Layer 8 of a small transformer language model trained on English Wikipedia (14 layers, counted from 0, width 128).
A neuron's activation on a vector x is GELU(gate . x) times (in . x), where the dot is the dot product.
The model reads these tokens: " Cro" "ok" "ed" " House" " |" " N" "ann" "y" " |" " " "2" "0" "1" "7" " |"

The vector x that enters this layer's MLP at each token. A number n stands for n times 0.058.
0 " Cro": 2 -16 -12 -4 25 9 -5 2 9 3 15 10 14 -6 8 -21 -19 -7 8 -5 10 -3 -1 -32 3 34 13 9 -19 -13 -34 5 5 -7 6 -12 -15 -1 12 15 12 5 -3 -18 -12 -10 -17 1 -12 17 -13 23 17 -6 2 -18 19 -21 -7 4 16 -24 -1 6 3 15 27 5 12 14 -27 1 -6 6 -26 7 -13 7 0 8 -7 15 -32 -8 3 1 19 23 -14 36 13 5 -55 8 12 6 39 10 16 48 0 15 21 -48 35 -7 20 2 -11 -24 -2 20 -16 11 -17 -1 -12 4 12 8 -18 2 27 -15 -4 4 6 6
1 "ok": 17 -16 -9 25 7 -5 -6 25 -12 13 12 10 -5 18 11 -30 -20 -12 5 -3 10 12 -5 -27 -16 -10 1 -2 7 -2 -15 10 -25 22 19 -3 -2 -15 11 5 17 -1 8 -8 16 -3 -12 12 -14 0 -12 38 18 -12 11 -17 8 -36 15 0 19 -33 2 3 -7 45 -10 1 6 8 12 -20 6 0 3 -15 -15 9 6 10 -21 -16 -16 -22 21 -4 5 5 4 31 -2 -7 -73 19 21 0 16 -3 -14 22 -9 25 7 -3 0 17 18 -15 -2 -11 4 23 -6 14 -24 7 7 -3 -1 8 -23 -3 26 -9 -12 2 -4 -4
2 "ed": 2 -2 2 2 9 9 -14 -19 4 30 -7 18 -9 3 -25 -17 16 -5 -9 1 -11 14 10 0 13 -2 -17 2 1 21 1 -7 -13 10 19 0 11 -10 14 0 16 -19 3 -17 -15 4 -5 5 -3 5 -1 9 -3 -7 5 -12 -9 -7 -6 -3 14 11 4 17 15 20 -17 9 -1 39 13 -15 -6 -13 -11 -4 -3 -1 -27 -19 6 -13 57 -12 -11 -12 5 -12 10 -19 9 4 -48 -7 38 -12 25 27 8 15 21 11 6 -8 10 19 12 -1 -1 -12 5 -18 3 -1 -15 10 6 6 -4 8 14 -13 14 0 -7 7 -14 2
3 " House": 14 13 -10 11 -3 0 -11 7 -12 4 -14 19 -21 1 4 -8 -7 14 -7 14 -10 9 8 12 -9 10 -22 3 -3 -15 -19 16 -23 -4 15 -5 0 4 -34 -9 7 -14 11 3 11 3 -6 21 -13 12 -16 14 -2 11 15 21 -9 -3 -2 -5 -3 4 -20 17 -10 21 -2 11 2 -4 -3 12 5 -9 -8 -3 -13 -11 14 -11 -15 9 -1 -7 16 -11 2 -7 -4 20 -21 12 -55 -15 15 -36 -1 13 -5 11 -32 -6 16 20 14 14 2 16 -8 -1 18 0 0 6 -3 -8 -13 -6 4 -1 0 -12 -17 -13 9 18 -13 15
4 " |": 27 11 -2 6 8 1 -6 -8 -1 -3 6 24 -5 9 -5 3 1 2 1 -2 -12 -1 1 5 -6 -9 -29 7 -2 -26 -7 -1 -8 6 13 1 -8 6 1 8 5 -1 5 1 -2 -1 0 10 1 2 -26 4 -1 -1 0 1 -6 11 -10 -40 6 12 -2 12 -12 0 7 -3 10 11 6 4 -7 -1 3 -8 12 6 3 3 5 -7 3 -8 0 22 1 2 3 -13 -1 2 4 -6 4 1 1 8 -3 9 -13 -3 -1 -16 -2 5 1 0 0 -1 -4 -17 -2 -6 -15 -8 5 -12 7 -5 13 -10 -4 -2 9 2 4 0
5 " N": -18 13 3 7 26 -9 2 -14 11 -4 1 19 15 6 -6 -14 -15 -2 -8 10 -3 -4 -8 -6 -1 0 -13 14 12 -15 4 29 -19 -4 4 -10 5 9 10 7 -1 0 10 -1 -1 -9 8 7 -20 12 6 -18 -8 9 -8 22 2 -9 10 -27 -4 -1 1 -16 8 -10 -7 8 21 4 -23 4 17 14 -5 9 -7 8 7 -2 -5 7 -4 4 -8 12 21 -13 -23 4 12 11 -59 -1 -7 12 -13 14 17 6 -3 -1 13 -6 10 -13 11 -2 -12 1 -20 9 7 -2 -7 3 6 -10 16 3 -10 31 -13 0 2 -3 -3 -19
6 "ann": -8 -35 7 8 10 3 -11 0 -12 3 -3 12 -8 12 14 -12 -1 2 -15 5 -14 5 0 -19 -6 13 -15 -35 15 14 -19 10 -23 -14 -2 -3 -8 11 51 7 5 -20 5 -13 -15 -3 -37 -4 -18 22 9 5 -22 22 0 33 8 -3 21 -7 -5 -22 -7 -31 -5 14 -13 7 15 3 7 -18 -1 11 -14 7 -4 6 16 3 -11 -14 -2 5 15 3 -20 0 -17 -10 -9 -16 -69 6 21 16 34 -2 -4 14 24 4 19 -23 7 -17 -7 -4 3 -13 -14 -17 8 13 -9 -22 4 -1 -10 -1 -19 7 -12 8 9 -4 -21 -11
7 "y": -34 15 -8 12 3 -22 -2 -37 -11 14 5 13 14 3 11 -12 -3 0 2 12 5 5 9 7 2 -4 -2 -20 -11 -4 6 1 -28 -5 11 -17 10 -16 -9 3 -13 -8 -5 -2 -14 -7 -2 -26 -2 16 -13 8 -10 5 -7 11 -12 5 4 0 0 -18 -22 0 6 2 -15 29 -2 2 7 8 -10 -16 -8 -1 -14 2 -6 15 -3 -10 36 -18 -13 15 3 -15 -15 26 6 -7 -94 9 22 -22 3 -6 -29 20 -3 8 6 -6 -5 2 -12 -6 4 -28 -18 -11 5 -9 2 -16 -13 17 3 18 -19 2 -1 -7 0 1 -5 -12
8 " |": -7 4 -6 8 6 -4 0 -6 -1 5 0 23 0 1 -9 -1 7 3 2 -14 -5 -6 -8 -5 3 -8 -32 -9 -6 -4 -3 0 -14 10 10 2 13 1 1 10 -4 5 -3 -5 0 -1 -10 3 -3 7 -13 2 -3 -5 -7 6 -9 -1 7 -40 -15 -3 -20 -6 -16 1 -9 30 18 11 15 3 -8 -4 4 -16 8 2 -1 5 8 -14 17 -5 2 31 0 3 -3 -4 6 0 -2 -1 14 1 5 3 -8 14 -9 1 10 -4 -3 12 4 -5 1 9 -1 2 4 -3 -17 -11 6 -9 2 1 -16 -6 -3 -3 5 1 -9 20
9 " ": -6 9 -10 5 1 2 13 -5 5 -2 27 22 -6 17 -2 -1 8 14 2 7 10 -2 -8 -4 11 -2 -42 -4 8 1 3 10 -1 -11 -1 0 1 5 -3 -4 2 -10 2 -8 7 -3 -2 8 3 3 -10 -12 0 0 7 11 -10 -4 7 -32 1 3 -1 -7 16 -11 -17 30 12 3 11 0 14 0 -3 -2 7 11 -7 1 1 0 -5 -23 15 -13 0 -9 -12 -5 6 11 -36 5 7 -8 -30 -5 -7 4 -5 -3 4 -16 4 2 -2 -3 6 13 5 3 16 2 -17 4 -12 -3 3 3 -8 -3 5 8 18 7 -4 5
10 "2": 21 11 -7 17 16 -5 9 -6 16 8 12 16 -3 14 14 -8 -3 4 -10 -7 -9 12 -6 4 0 -7 -66 2 1 -13 25 8 -18 1 -9 -3 -10 4 13 -9 5 -1 7 11 3 -2 -16 4 5 11 -14 -17 -1 9 11 9 4 -11 3 -17 6 15 -7 -9 -10 0 -16 13 21 17 -24 1 11 -3 -3 -13 -2 -5 -8 1 7 -6 25 4 8 -14 -5 -19 -7 -3 7 2 -43 8 24 5 10 -7 5 -2 -6 -1 -3 1 4 7 -1 -5 -3 -6 10 -12 14 1 -11 -19 21 2 -1 3 20 -1 18 6 1 3 -4 -16
11 "0": 4 9 6 11 -2 -16 25 3 1 -13 31 17 -4 27 15 -3 11 -4 9 -22 3 13 -4 -3 18 1 -58 2 6 -23 4 8 1 7 -17 6 10 13 21 12 8 19 6 13 9 12 -13 -26 -1 10 -33 -15 -1 4 -18 0 1 -15 22 -3 -1 0 4 -17 9 8 3 19 8 0 9 -19 -16 -9 9 -4 -11 -1 2 -7 -19 -12 18 -6 -2 -7 25 -9 -2 -9 -8 2 -27 -5 25 -3 18 10 4 18 -13 -8 -12 -4 -1 4 -9 -15 10 -11 16 2 -2 -8 -3 -9 -2 12 -2 -23 -13 1 5 11 2 12 2 -13
12 "1": 0 2 -6 16 4 8 -5 -5 -5 4 10 15 -7 13 11 -24 6 -12 -2 34 11 11 9 -17 15 4 -59 -16 -10 29 -2 16 14 8 4 4 -5 23 7 12 -13 -6 -31 16 -7 5 -8 -14 -4 0 -8 -2 8 6 9 12 3 1 1 -1 -4 4 -29 11 11 33 -2 -8 -1 4 -13 -11 3 -33 -7 -12 -1 -3 -16 10 5 -18 19 -7 -9 8 -15 -10 -27 -8 -17 8 -40 -25 11 -3 6 6 -14 5 -6 -4 7 15 -1 9 15 -8 12 -4 4 15 -10 13 -17 -1 13 -3 1 0 -15 8 6 12 -1 5 6 1
13 "7": -7 -30 7 6 8 1 5 6 -10 24 15 17 -16 -2 -14 -4 6 11 4 14 13 -1 -8 -8 3 5 -55 26 5 10 4 15 12 8 2 -10 -5 -1 -5 13 7 8 -16 32 -8 3 -16 -13 -13 3 -8 15 1 7 -7 16 8 -6 18 0 15 4 6 11 -4 33 -2 18 -11 -2 -1 -19 -3 -6 10 -9 -6 14 5 7 1 -15 17 -5 9 7 -7 3 -10 -13 -2 -7 -24 -12 -16 -4 -3 30 -26 16 -9 12 -2 11 7 -12 10 -16 -18 17 1 22 -13 20 -14 -5 7 17 -1 19 -7 -15 1 -12 7 16 6 8
14 " |": -10 -8 -5 3 7 -4 3 -7 -2 -3 3 24 -9 1 -6 -4 12 3 -4 12 9 -3 0 -11 6 -5 -28 8 -11 5 -4 4 -6 2 0 0 2 1 8 1 -5 -1 -14 6 1 -1 -11 3 -3 5 -21 1 -6 -4 -2 11 -5 13 9 -43 -8 -9 6 5 -13 5 -11 9 12 7 13 5 6 -6 5 -9 7 2 9 1 9 -4 3 -7 1 25 2 0 -2 -2 0 -1 7 -15 1 5 -2 12 -1 15 -10 -3 6 -1 -3 0 9 0 -6 7 1 0 -2 12 -6 -11 4 -6 -6 -3 -9 -4 -5 -6 8 1 -1 12

Each question shows the input weights of one neuron of the MLP. A number n stands for n times 0.0065.

n40 gate: 4 3 17 -37 -5 6 -48 -21 3 6 25 -38 -6 -25 7 23 -15 -46 -7 19 -11 1 4 -39 33 -34 17 22 11 -4 0 -17 24 -1 -30 -21 35 12 27 -26 -9 7 13 -1 31 -42 -24 17 7 12 -20 -24 -19 -15 -33 10 -4 5 -7 4 3 29 -25 50 -6 -22 16 -17 0 -16 -1 -45 -1 38 20 -1 30 9 38 -2 -39 16 -1 20 -1 -3 -4 8 -24 0 -37 9 4 -6 -4 -11 -30 25 21 -33 -13 -15 20 23 30 25 11 -10 -5 33 4 -25 27 4 15 -50 11 -14 23 -23 -9 10 -8 -9 8 9 2 9
n40 in: 9 -18 14 -7 2 27 6 -13 21 4 -25 -14 28 -16 10 -12 16 0 -41 19 34 4 -7 4 2 -9 9 -2 6 16 43 20 -37 -9 -41 8 -14 -40 6 -22 36 -20 -13 19 57 1 -6 -9 -12 11 14 -4 -16 8 -19 10 3 -37 14 -7 -4 50 29 2 -32 -35 16 -23 23 -5 -9 -16 29 18 21 -10 -6 -7 12 20 34 -13 -47 34 35 14 25 0 -24 -12 -6 9 -2 -5 37 -13 -25 1 -4 -19 -28 -15 26 30 17 27 -18 4 -4 6 12 -11 -31 -6 16 -30 33 -11 17 -38 8 13 -15 -10 16 32 -19 -7
On which token does it fire most, and how strongly? 5 " N", at about 0.46

n132 gate: -12 20 -13 21 17 -20 32 -38 -15 42 -4 -17 -44 -14 25 19 22 3 -16 12 -30 -31 8 -5 10 -25 24 -6 5 -24 24 -24 16 -7 -5 7 -23 -3 -11 -10 -16 4 -6 15 -24 -5 37 9 21 2 -17 -10 4 18 2 29 10 -15 -6 7 -6 -4 11 -36 9 38 -10 -8 -22 53 -11 -11 2 -19 -11 -1 25 4 -11 16 -15 -1 12 48 17 -18 -15 -9 13 10 6 17 40 1 5 2 11 5 -8 -30 -5 -28 14 37 -24 27 25 -4 1 40 12 20 16 -16 14 27 -9 -9 -28 -25 -17 -20 28 -8 -19 -7 1 21
n132 in: -17 -1 0 -3 -3 27 -24 11 -30 -32 -6 -1 14 5 -23 18 10 9 0 -20 43 17 23 -6 -11 23 -8 -7 3 -24 -10 -23 -18 42 27 8 36 5 37 -19 36 30 -13 -17 -23 6 28 -17 -25 -28 39 13 22 -13 -19 -13 -8 -13 18 33 -13 37 49 39 -26 -25 23 9 -6 -12 12 13 -11 17 11 1 13 -17 19 15 17 47 -6 1 -40 4 28 29 27 -1 -15 -20 -49 -31 6 18 22 24 -22 -12 19 21 -5 -15 -8 -40 -23 33 7 -35 25 27 27 18 17 -47 5 12 -8 33 8 23 -14 -12 -7 13 30 -15
Which token does this neuron like most? 9 " "

n113 gate: 28 -2 11 -5 11 17 -19 -30 -8 -7 31 -26 -8 9 -17 21 -8 -11 -11 -20 -36 32 3 31 2 1 2 -22 -32 29 12 14 21 -4 6 0 -26 -34 23 -11 9 -20 -7 29 17 26 2 -24 8 -6 7 -23 -6 -34 -28 -19 13 -10 66 34 5 -18 30 -1 -18 22 -4 -20 -31 -1 -17 16 -2 22 -1 12 -15 11 19 27 -6 -8 -17 -8 14 -10 -17 25 -15 23 -37 10 11 42 20 5 -19 30 43 -8 -1 -32 24 6 36 20 -30 1 -16 2 -7 19 -10 11 4 -5 17 -16 8 13 -52 13 -30 21 -4 -7 9 7
n113 in: -4 28 -1 -16 6 -10 -9 -43 1 11 -13 -7 -28 28 -31 -10 -7 31 7 11 7 5 -5 -20 -33 21 25 25 5 -33 -7 -27 -13 -2 14 26 9 1 14 -7 5 9 -27 4 -5 24 -2 -33 -19 29 9 -22 -47 -38 -18 4 12 -28 3 -10 -11 40 -4 -19 -2 3 -3 -8 -13 -2 -12 19 -28 22 4 -1 12 -14 37 21 13 -23 9 -29 -60 8 21 -19 9 -30 24 14 -11 -24 9 33 -8 23 -17 26 0 -1 9 3 -23 37 16 -4 -10 29 -51 4 -4 0 4 -5 -14 -35 22 20 -21 -21 -33 12 -4 8 18 19
Which token does this neuron like most? 10 "2"

n169 gate: 0 13 6 9 -13 12 9 11 12 -4 -17 -5 -9 -26 -15 -3 0 -26 13 -31 16 -6 -7 14 25 53 16 -16 -6 -17 31 -7 5 12 22 27 -7 2 -20 -13 -9 -13 8 9 13 -15 -9 32 15 16 -41 -14 -46 -16 -4 -2 9 -16 -21 -12 -11 -9 0 -5 20 30 -2 25 -4 -18 20 -24 1 -12 24 6 -13 7 5 -9 13 -14 14 30 -24 -6 -15 -37 43 25 -16 -23 -2 5 10 0 -4 22 -2 3 -8 -10 0 -7 25 4 -5 -26 -10 -10 -4 -15 12 -2 0 2 -4 -22 4 -11 20 -3 1 9 -1 -28 -13 10
n169 in: -13 -18 3 21 -29 6 3 -7 -28 -2 -1 16 -13 14 -25 13 11 4 1 13 8 3 -14 21 17 13 -8 5 -9 1 7 10 -11 -15 0 21 -23 -5 -16 -9 14 8 -12 -13 23 7 1 42 -21 16 15 -7 -28 -7 -13 15 -9 -36 10 4 26 -55 7 -1 15 15 -15 8 17 -18 16 9 -8 4 17 0 20 24 1 -8 10 -3 -8 -23 -3 -3 12 -18 2 1 7 11 -18 3 6 -33 31 14 9 23 -1 37 4 -12 -7 11 -6 17 -19 -24 40 15 -20 26 -8 8 -14 -15 -37 2 -12 4 -15 -26 -16 -32 5 8
Its two highest activations, in order, are on tokens 2 "ed", 3 " House"

n279 gate: -15 0 31 19 40 6 34 11 3 -11 -45 -14 -19 -2 18 30 39 -7 -3 35 -7 -1 8 13 -26 12 5 12 -22 -17 -18 -35 -5 -1 2 -18 23 10 3 -26 0 -1 7 -11 -18 23 2 -1 -1 3 -20 -10 47 -23 -15 11 -7 -8 5 -4 4 -14 28 3 1 -23 -34 -23 -13 -4 -33 9 25 -5 -50 24 2 16 -10 1 8 2 -14 -25 31 4 8 -29 -4 -32 -19 -30 12 -2 1 7 -7 -40 -2 -23 12 -37 16 0 29 -8 -2 6 -5 -14 1 -27 30 -9 -6 -37 7 -6 38 -10 5 -1 34 -53 12 -1 -7 8
n279 in: 28 -18 -16 20 11 2 -4 39 6 19 2 0 7 -9 -18 -16 -13 -2 -4 11 15 -8 34 -7 58 -8 0 -31 -5 4 -11 -4 21 -1 4 -5 -13 25 0 -8 7 20 5 6 25 -16 7 -11 -31 11 -1 18 16 13 10 17 24 34 -2 -14 -26 30 -15 14 11 -6 -22 6 20 1 6 16 -13 -23 -34 -15 -19 48 -1 21 -18 10 34 10 31 20 -29 9 -2 -16 17 2 4 22 -4 25 6 -23 4 5 35 27 6 30 3 -27 9 1 -5 14 16 22 -3 6 4 -26 4 -14 2 26 -25 -13 -26 38 32 9 8 -17
On which token does it fire most, and how strongly? 10 "2", at about 0.18

n103 gate: -18 25 -22 -9 -15 1 -9 -19 4 -2 3 -1 -21 -38 -1 -12 -13 -13 32 11 -14 6 39 18 -9 14 8 -34 -27 -14 14 -12 -2 28 -8 16 -15 15 -25 18 1 -7 18 -34 -18 16 -14 1 0 15 -11 -1 -5 33 -56 -7 15 -9 2 -3 -22 14 13 -28 9 -11 -19 0 -10 -23 0 14 -7 13 14 13 3 18 -4 10 -2 6 -12 -22 4 15 -23 22 -5 -10 -27 -4 0 -29 -6 21 8 12 -26 -15 -1 -5 -16 22 -36 -16 -20 0 -17 -20 10 16 41 -9 2 -10 25 -32 6 15 10 17 -2 31 -2 0 -15 -38
n103 in: -16 39 0 -13 28 -42 3 -13 -24 35 28 11 8 23 -26 -12 2 36 10 -10 34 8 8 2 -7 11 -1 40 0 5 -27 -5 -13 -38 22 -9 -21 10 -24 18 -17 -5 -11 -16 -18 -7 7 26 14 -26 13 0 1 3 26 -15 -13 1 5 15 -20 9 24 -19 -45 1 22 6 -45 -25 8 -14 -20 -32 27 1 49 12 -28 -1 -37 9 13 -18 -17 -8 26 -24 8 2 -19 12 2 5 17 -15 8 3 -6 1 8 -9 -23 11 -18 -2 15 -15 -3 -23 -7 -25 8 19 -14 0 -12 -26 18 -13 -21 -10 11 8 -21 15 2 -17
Which token does this neuron like most? 7 "y"

n224 gate: 34 -25 17 -25 -19 -12 2 2 0 6 29 -9 -19 -27 16 4 -2 1 2 30 -9 -25 -5 -16 -34 -7 19 -5 -32 6 14 17 32 14 -4 -11 -3 20 16 -21 -15 25 -9 33 5 24 28 -20 1 -5 -17 42 37 -3 -35 27 -3 3 26 9 -5 -15 14 -2 11 -26 10 11 11 -17 18 -27 33 32 -17 50 -8 36 -10 10 -16 43 -7 -12 -22 -14 14 11 22 1 3 -4 32 9 -18 18 2 -14 7 1 -2 8 -24 5 -22 3 18 13 32 19 44 8 27 26 3 3 14 2 8 3 -6 -1 -25 -9 3 -21 -15 -25
n224 in: -44 19 6 8 -5 30 -29 -16 -5 26 11 -9 18 -10 -6 -4 -7 20 -18 -2 -4 -30 31 -58 -25 -12 26 2 -30 3 -5 4 1 0 -5 14 14 -20 6 0 25 -13 4 19 -9 -20 -41 5 -2 -19 22 5 -20 -15 22 12 -2 -37 4 4 -14 34 11 19 6 48 -33 36 -20 10 -3 -16 -21 6 42 -16 45 -8 -29 17 -6 -26 14 9 -8 8 -24 14 -15 -22 47 -6 -18 27 -3 16 -27 13 -11 -24 10 -3 -7 13 20 -29 -9 -13 3 -24 29 11 61 -1 -20 16 37 -29 -4 11 -31 -2 -33 21 11 46 34 26
On which token does it fire most, and how strongly? 11 "0", at about 0.24

n205 gate: -20 24 37 21 24 -4 15 11 -8 -15 9 1 -4 6 -12 -6 17 21 36 16 -9 15 38 0 22 -27 -6 23 -10 50 7 -8 17 22 26 3 -14 -27 -20 -24 -6 4 -21 15 -3 12 -3 4 -21 -28 22 4 12 16 -12 -32 36 11 -17 4 -11 -21 8 21 2 -2 10 13 -1 -15 -27 23 -2 -3 37 -4 50 -4 2 -2 -20 10 10 -14 5 1 12 20 33 -1 27 1 17 15 42 40 12 32 20 7 30 -5 -5 -5 24 -18 -5 12 22 17 7 -18 -10 -7 -12 -5 4 -28 10 -29 -35 -21 -14 27 8 -21 19 17
n205 in: 8 17 12 39 -5 0 11 -12 -26 16 16 -19 -7 33 -16 26 -20 17 -15 -14 -40 -14 38 3 -14 10 0 -15 -34 -5 4 -16 10 9 25 7 -29 15 -3 -34 21 1 13 -7 22 -7 13 3 -15 -3 40 -10 -57 11 -39 -13 -6 -5 -5 -19 -25 -12 35 -17 7 -25 -14 -28 0 -7 -29 11 9 -8 -17 21 -9 44 -22 -4 32 6 21 -2 2 -37 -8 18 -16 -13 -20 42 2 -6 6 15 -11 6 2 -8 -11 -22 -11 18 4 8 6 -5 -8 15 -17 10 37 -3 -18 0 -7 6 -3 -27 12 31 -14 3 12 3 -5 -15
Which token does this neuron like most? 1 "ok"

n135 gate: -17 25 -2 -10 23 -28 18 2 -27 7 6 -1 11 -37 55 7 10 -15 6 31 -33 -4 -15 14 -10 -4 23 11 26 17 -3 -7 -1 1 34 -18 -12 -21 20 29 9 12 -1 4 -29 7 -1 18 2 29 2 3 -1 -28 -38 17 -2 -18 -19 -4 4 -10 -17 -9 -10 -12 -26 14 2 7 9 1 -37 21 -23 13 -6 8 -60 7 -21 1 13 -5 -24 -21 14 -22 -4 -59 13 21 38 -10 -40 43 -12 7 -9 -24 -12 -13 1 29 6 -13 -22 3 -16 13 27 -30 27 5 32 27 8 -17 -18 -28 13 38 -9 -13 3 -8 -3 -4
n135 in: 6 -17 -39 5 -63 12 16 1 33 9 14 3 63 -27 -4 17 -8 -3 39 -42 -15 12 -5 -3 -31 34 1 23 -26 10 0 6 0 5 18 3 13 28 9 10 -34 13 -13 7 16 1 72 -19 3 -17 39 7 -17 -19 12 -38 -21 12 16 -44 2 -6 -15 -40 -1 22 1 -46 17 12 9 15 32 28 -23 -22 -14 17 -2 -10 3 19 17 6 14 -20 17 -1 2 0 17 -14 -16 23 13 -16 3 29 37 3 -21 22 -24 19 1 -10 17 -37 10 8 -33 17 4 -3 -3 21 3 27 -3 1 32 30 -14 1 -15 -5 32 -3
Which token does this neuron like most? 5 " N"

n160 gate: 21 21 4 5 -18 22 -19 19 -18 -32 -17 -18 37 -2 3 8 -37 -2 52 -19 2 -6 -10 -15 7 1 -4 8 -2 -31 -21 -12 13 -26 4 5 -9 33 11 -4 13 -35 14 -12 12 -4 2 -11 6 2 -7 -23 20 23 5 -7 -20 17 22 -25 -25 -1 -19 28 17 -25 29 9 10 10 -12 5 2 15 -8 -6 5 -11 13 13 13 6 -20 24 17 5 -21 0 -1 -14 3 -33 13 -10 12 13 -36 -19 -12 1 19 -24 40 16 37 33 -16 -14 -27 -12 -15 14 -13 3 15 -7 -3 7 -5 -24 -46 16 -9 -43 -52 -11 3 20
n160 in: 21 -7 16 35 5 13 3 -51 -46 -27 11 3 1 -15 -20 -15 -1 4 7 30 27 2 -24 -19 9 -6 -16 -15 -5 48 -9 51 18 -23 7 8 -2 -6 -12 11 -13 -9 5 9 18 -34 16 38 -12 -30 5 11 33 15 -3 -2 -15 4 -6 3 34 -3 26 2 -5 3 14 -10 -8 -1 22 31 15 -2 8 38 -8 10 9 -4 7 -3 -24 14 -21 -2 -37 -18 -32 -15 -4 -4 -2 9 -28 -10 -14 25 -12 12 -8 -21 -8 9 10 -5 9 -7 -17 -11 -14 -13 -14 15 12 7 -8 18 12 -3 -6 38 4 25 -2 -5 3 39
On which three tokens does it fire most, strongest first? 11 "0", 10 "2", 5 " N"

n295 gate: -10 8 10 -2 -23 -22 -39 22 7 7 -10 -4 6 -34 10 -1 -3 -53 5 4 -30 21 6 -13 7 1 19 15 8 -16 -9 -2 7 47 5 -1 -9 22 -31 9 34 -1 8 9 -8 19 35 -8 26 4 -16 13 4 18 -28 27 -18 3 21 -1 -10 -35 8 -2 14 15 -18 15 -20 16 -2 -21 11 16 -2 -22 -15 36 -44 -37 -2 -44 1 -8 7 -12 -13 26 41 6 -35 -12 -1 22 4 -17 -8 38 18 -55 4 -42 26 -12 -5 27 -33 11 -11 -5 36 9 -6 -26 16 -8 16 0 10 -1 11 5 13 0 -5 -26 2 -21
n295 in: 20 16 19 -2 -25 -9 7 -48 -22 23 -1 15 16 11 -13 9 24 7 13 -20 -19 5 -6 -4 9 -6 -8 21 20 -39 4 -24 2 -21 31 -30 -7 -18 15 -21 28 3 -45 -22 -46 -23 -2 18 -9 -1 16 -12 1 -13 5 15 -12 -4 -45 11 -8 25 -17 -66 -8 26 21 23 2 -7 -16 -13 7 -9 46 -15 -13 -23 -19 9 -8 -30 10 -25 3 -31 -3 -2 15 3 22 18 2 37 26 12 18 21 -34 15 7 9 -8 16 27 -8 -9 22 -4 -8 -5 13 5 -30 -11 -1 -2 25 -24 -45 -2 -21 -34 2 24 12 28 18
Which token does this neuron like most? 2 "ed"

n196 gate: 15 -21 12 0 -18 42 9 -30 -2 -14 1 -20 -3 -15 11 14 24 -24 3 -18 -16 -1 12 -16 9 -3 28 32 -4 20 -13 6 20 10 13 -35 10 18 2 -7 -1 26 -8 -22 15 -18 7 -24 15 12 -4 15 -7 -1 -7 -11 1 -8 42 -9 -12 19 -32 -10 15 0 -14 -12 26 -13 -1 -6 -24 -31 -23 13 21 -8 -21 -4 29 -35 -5 9 -33 -28 -7 30 15 -15 -21 -10 17 -19 -17 14 3 15 -10 -16 9 6 4 24 7 -14 -28 -25 26 -31 -8 -7 -8 14 2 12 7 -30 -19 -21 5 -5 19 -9 7 24 26 -10
n196 in: 17 39 -4 34 -24 8 4 -18 -26 25 44 7 4 1 -5 -30 26 -4 -4 2 19 -9 -3 -31 22 36 36 48 -10 9 22 -7 30 -3 24 -3 16 17 3 -18 2 -27 -51 -34 -11 -3 -20 13 12 4 11 22 -52 4 -57 21 -16 -15 -12 -47 14 47 -9 23 -41 6 -41 -13 -13 15 -3 0 -21 -12 10 8 35 -24 44 9 -39 10 -15 25 3 3 -26 -4 -32 3 5 14 3 -25 -31 -19 13 -11 -6 -19 -25 40 -22 1 43 3 65 -24 4 -12 -3 34 -40 34 -6 12 11 -72 29 -3 12 9 -22 4 -5 11 -9 24
Which token does this neuron like most? 12 "1"

n14 gate: 16 -22 -17 -1 -20 12 12 5 6 -17 -13 -37 2 -8 6 25 -6 5 -22 -20 4 12 -1 -9 11 1 37 -15 10 12 15 6 -18 26 -21 8 -28 4 -11 11 -3 -5 16 -21 -17 -6 -28 -2 -1 14 3 -10 1 -7 12 -18 -18 -14 -2 9 -17 -17 26 4 -22 34 -10 18 1 -32 -4 -5 33 -30 2 29 12 -20 -42 26 4 -5 -51 -12 22 -26 31 8 5 15 -27 3 -7 -40 19 -20 -14 -12 7 -29 24 -12 30 14 -2 -2 -43 -23 -7 -11 -35 -24 7 1 19 -8 10 -17 1 -28 -11 -4 -24 27 -19 -56 28 -27
n14 in: 10 -19 -28 10 2 0 8 20 12 -11 9 16 -12 -10 -5 24 3 -26 8 32 -3 -21 14 29 25 -2 -14 -11 -12 27 11 -19 -5 2 -22 -27 2 -16 2 7 10 5 -40 36 -2 -5 -30 -22 3 6 62 16 -12 -20 34 -7 33 -16 26 -30 -18 18 -11 16 51 -13 -5 3 -5 19 -26 15 -19 -3 34 12 -30 29 16 5 11 1 6 -7 2 20 8 11 -6 5 13 11 -4 26 35 22 -19 23 1 14 -5 5 -25 24 -11 12 -6 -7 -12 22 -10 11 19 16 14 -44 -14 4 -8 -2 -8 -6 -5 17 40 -9 -20 -14
Which token does this neuron like most? 6 "ann"

n91 gate: -5 20 -47 32 -39 39 -21 25 -6 -1 19 -45 21 -10 4 32 -4 -11 -47 11 20 -7 22 -38 1 2 19 11 6 -23 9 -3 7 -11 -5 29 2 33 28 3 14 -17 -6 38 -5 5 -11 17 19 -3 8 -2 -18 -12 -11 34 5 -12 -19 -11 -21 -19 29 7 -12 -17 48 -17 7 -18 -10 23 25 6 -10 33 -12 26 -27 -9 -2 13 -44 -3 19 1 1 18 0 16 9 9 4 -6 -5 6 -26 12 12 -16 6 -18 23 10 -7 32 -1 -38 26 2 15 21 2 20 23 -1 -14 -10 -10 -6 34 -4 14 -12 -23 -38 -13 -18
n91 in: 4 -2 -2 -4 18 -2 -21 -23 1 -4 2 7 -30 8 -24 -3 13 -3 28 19 -38 37 -54 -2 35 -6 7 -30 -34 6 13 10 33 15 -14 7 -32 -6 -7 -2 -2 7 -10 0 -44 -5 -4 5 -16 7 3 1 17 -2 30 9 -22 11 -29 -22 1 46 14 18 25 -3 -2 11 -18 28 19 1 -10 5 -9 -1 26 15 8 -16 -6 34 -13 -2 3 -24 7 8 11 -50 -9 -11 -2 49 4 -11 -34 -14 -5 16 2 -15 -12 19 15 10 32 -19 24 22 -3 14 12 -44 1 -13 -54 30 0 7 -17 -33 -46 -46 -2 12 -16 0
On which token does it fire most, and how strongly? 1 "ok", at about 0.34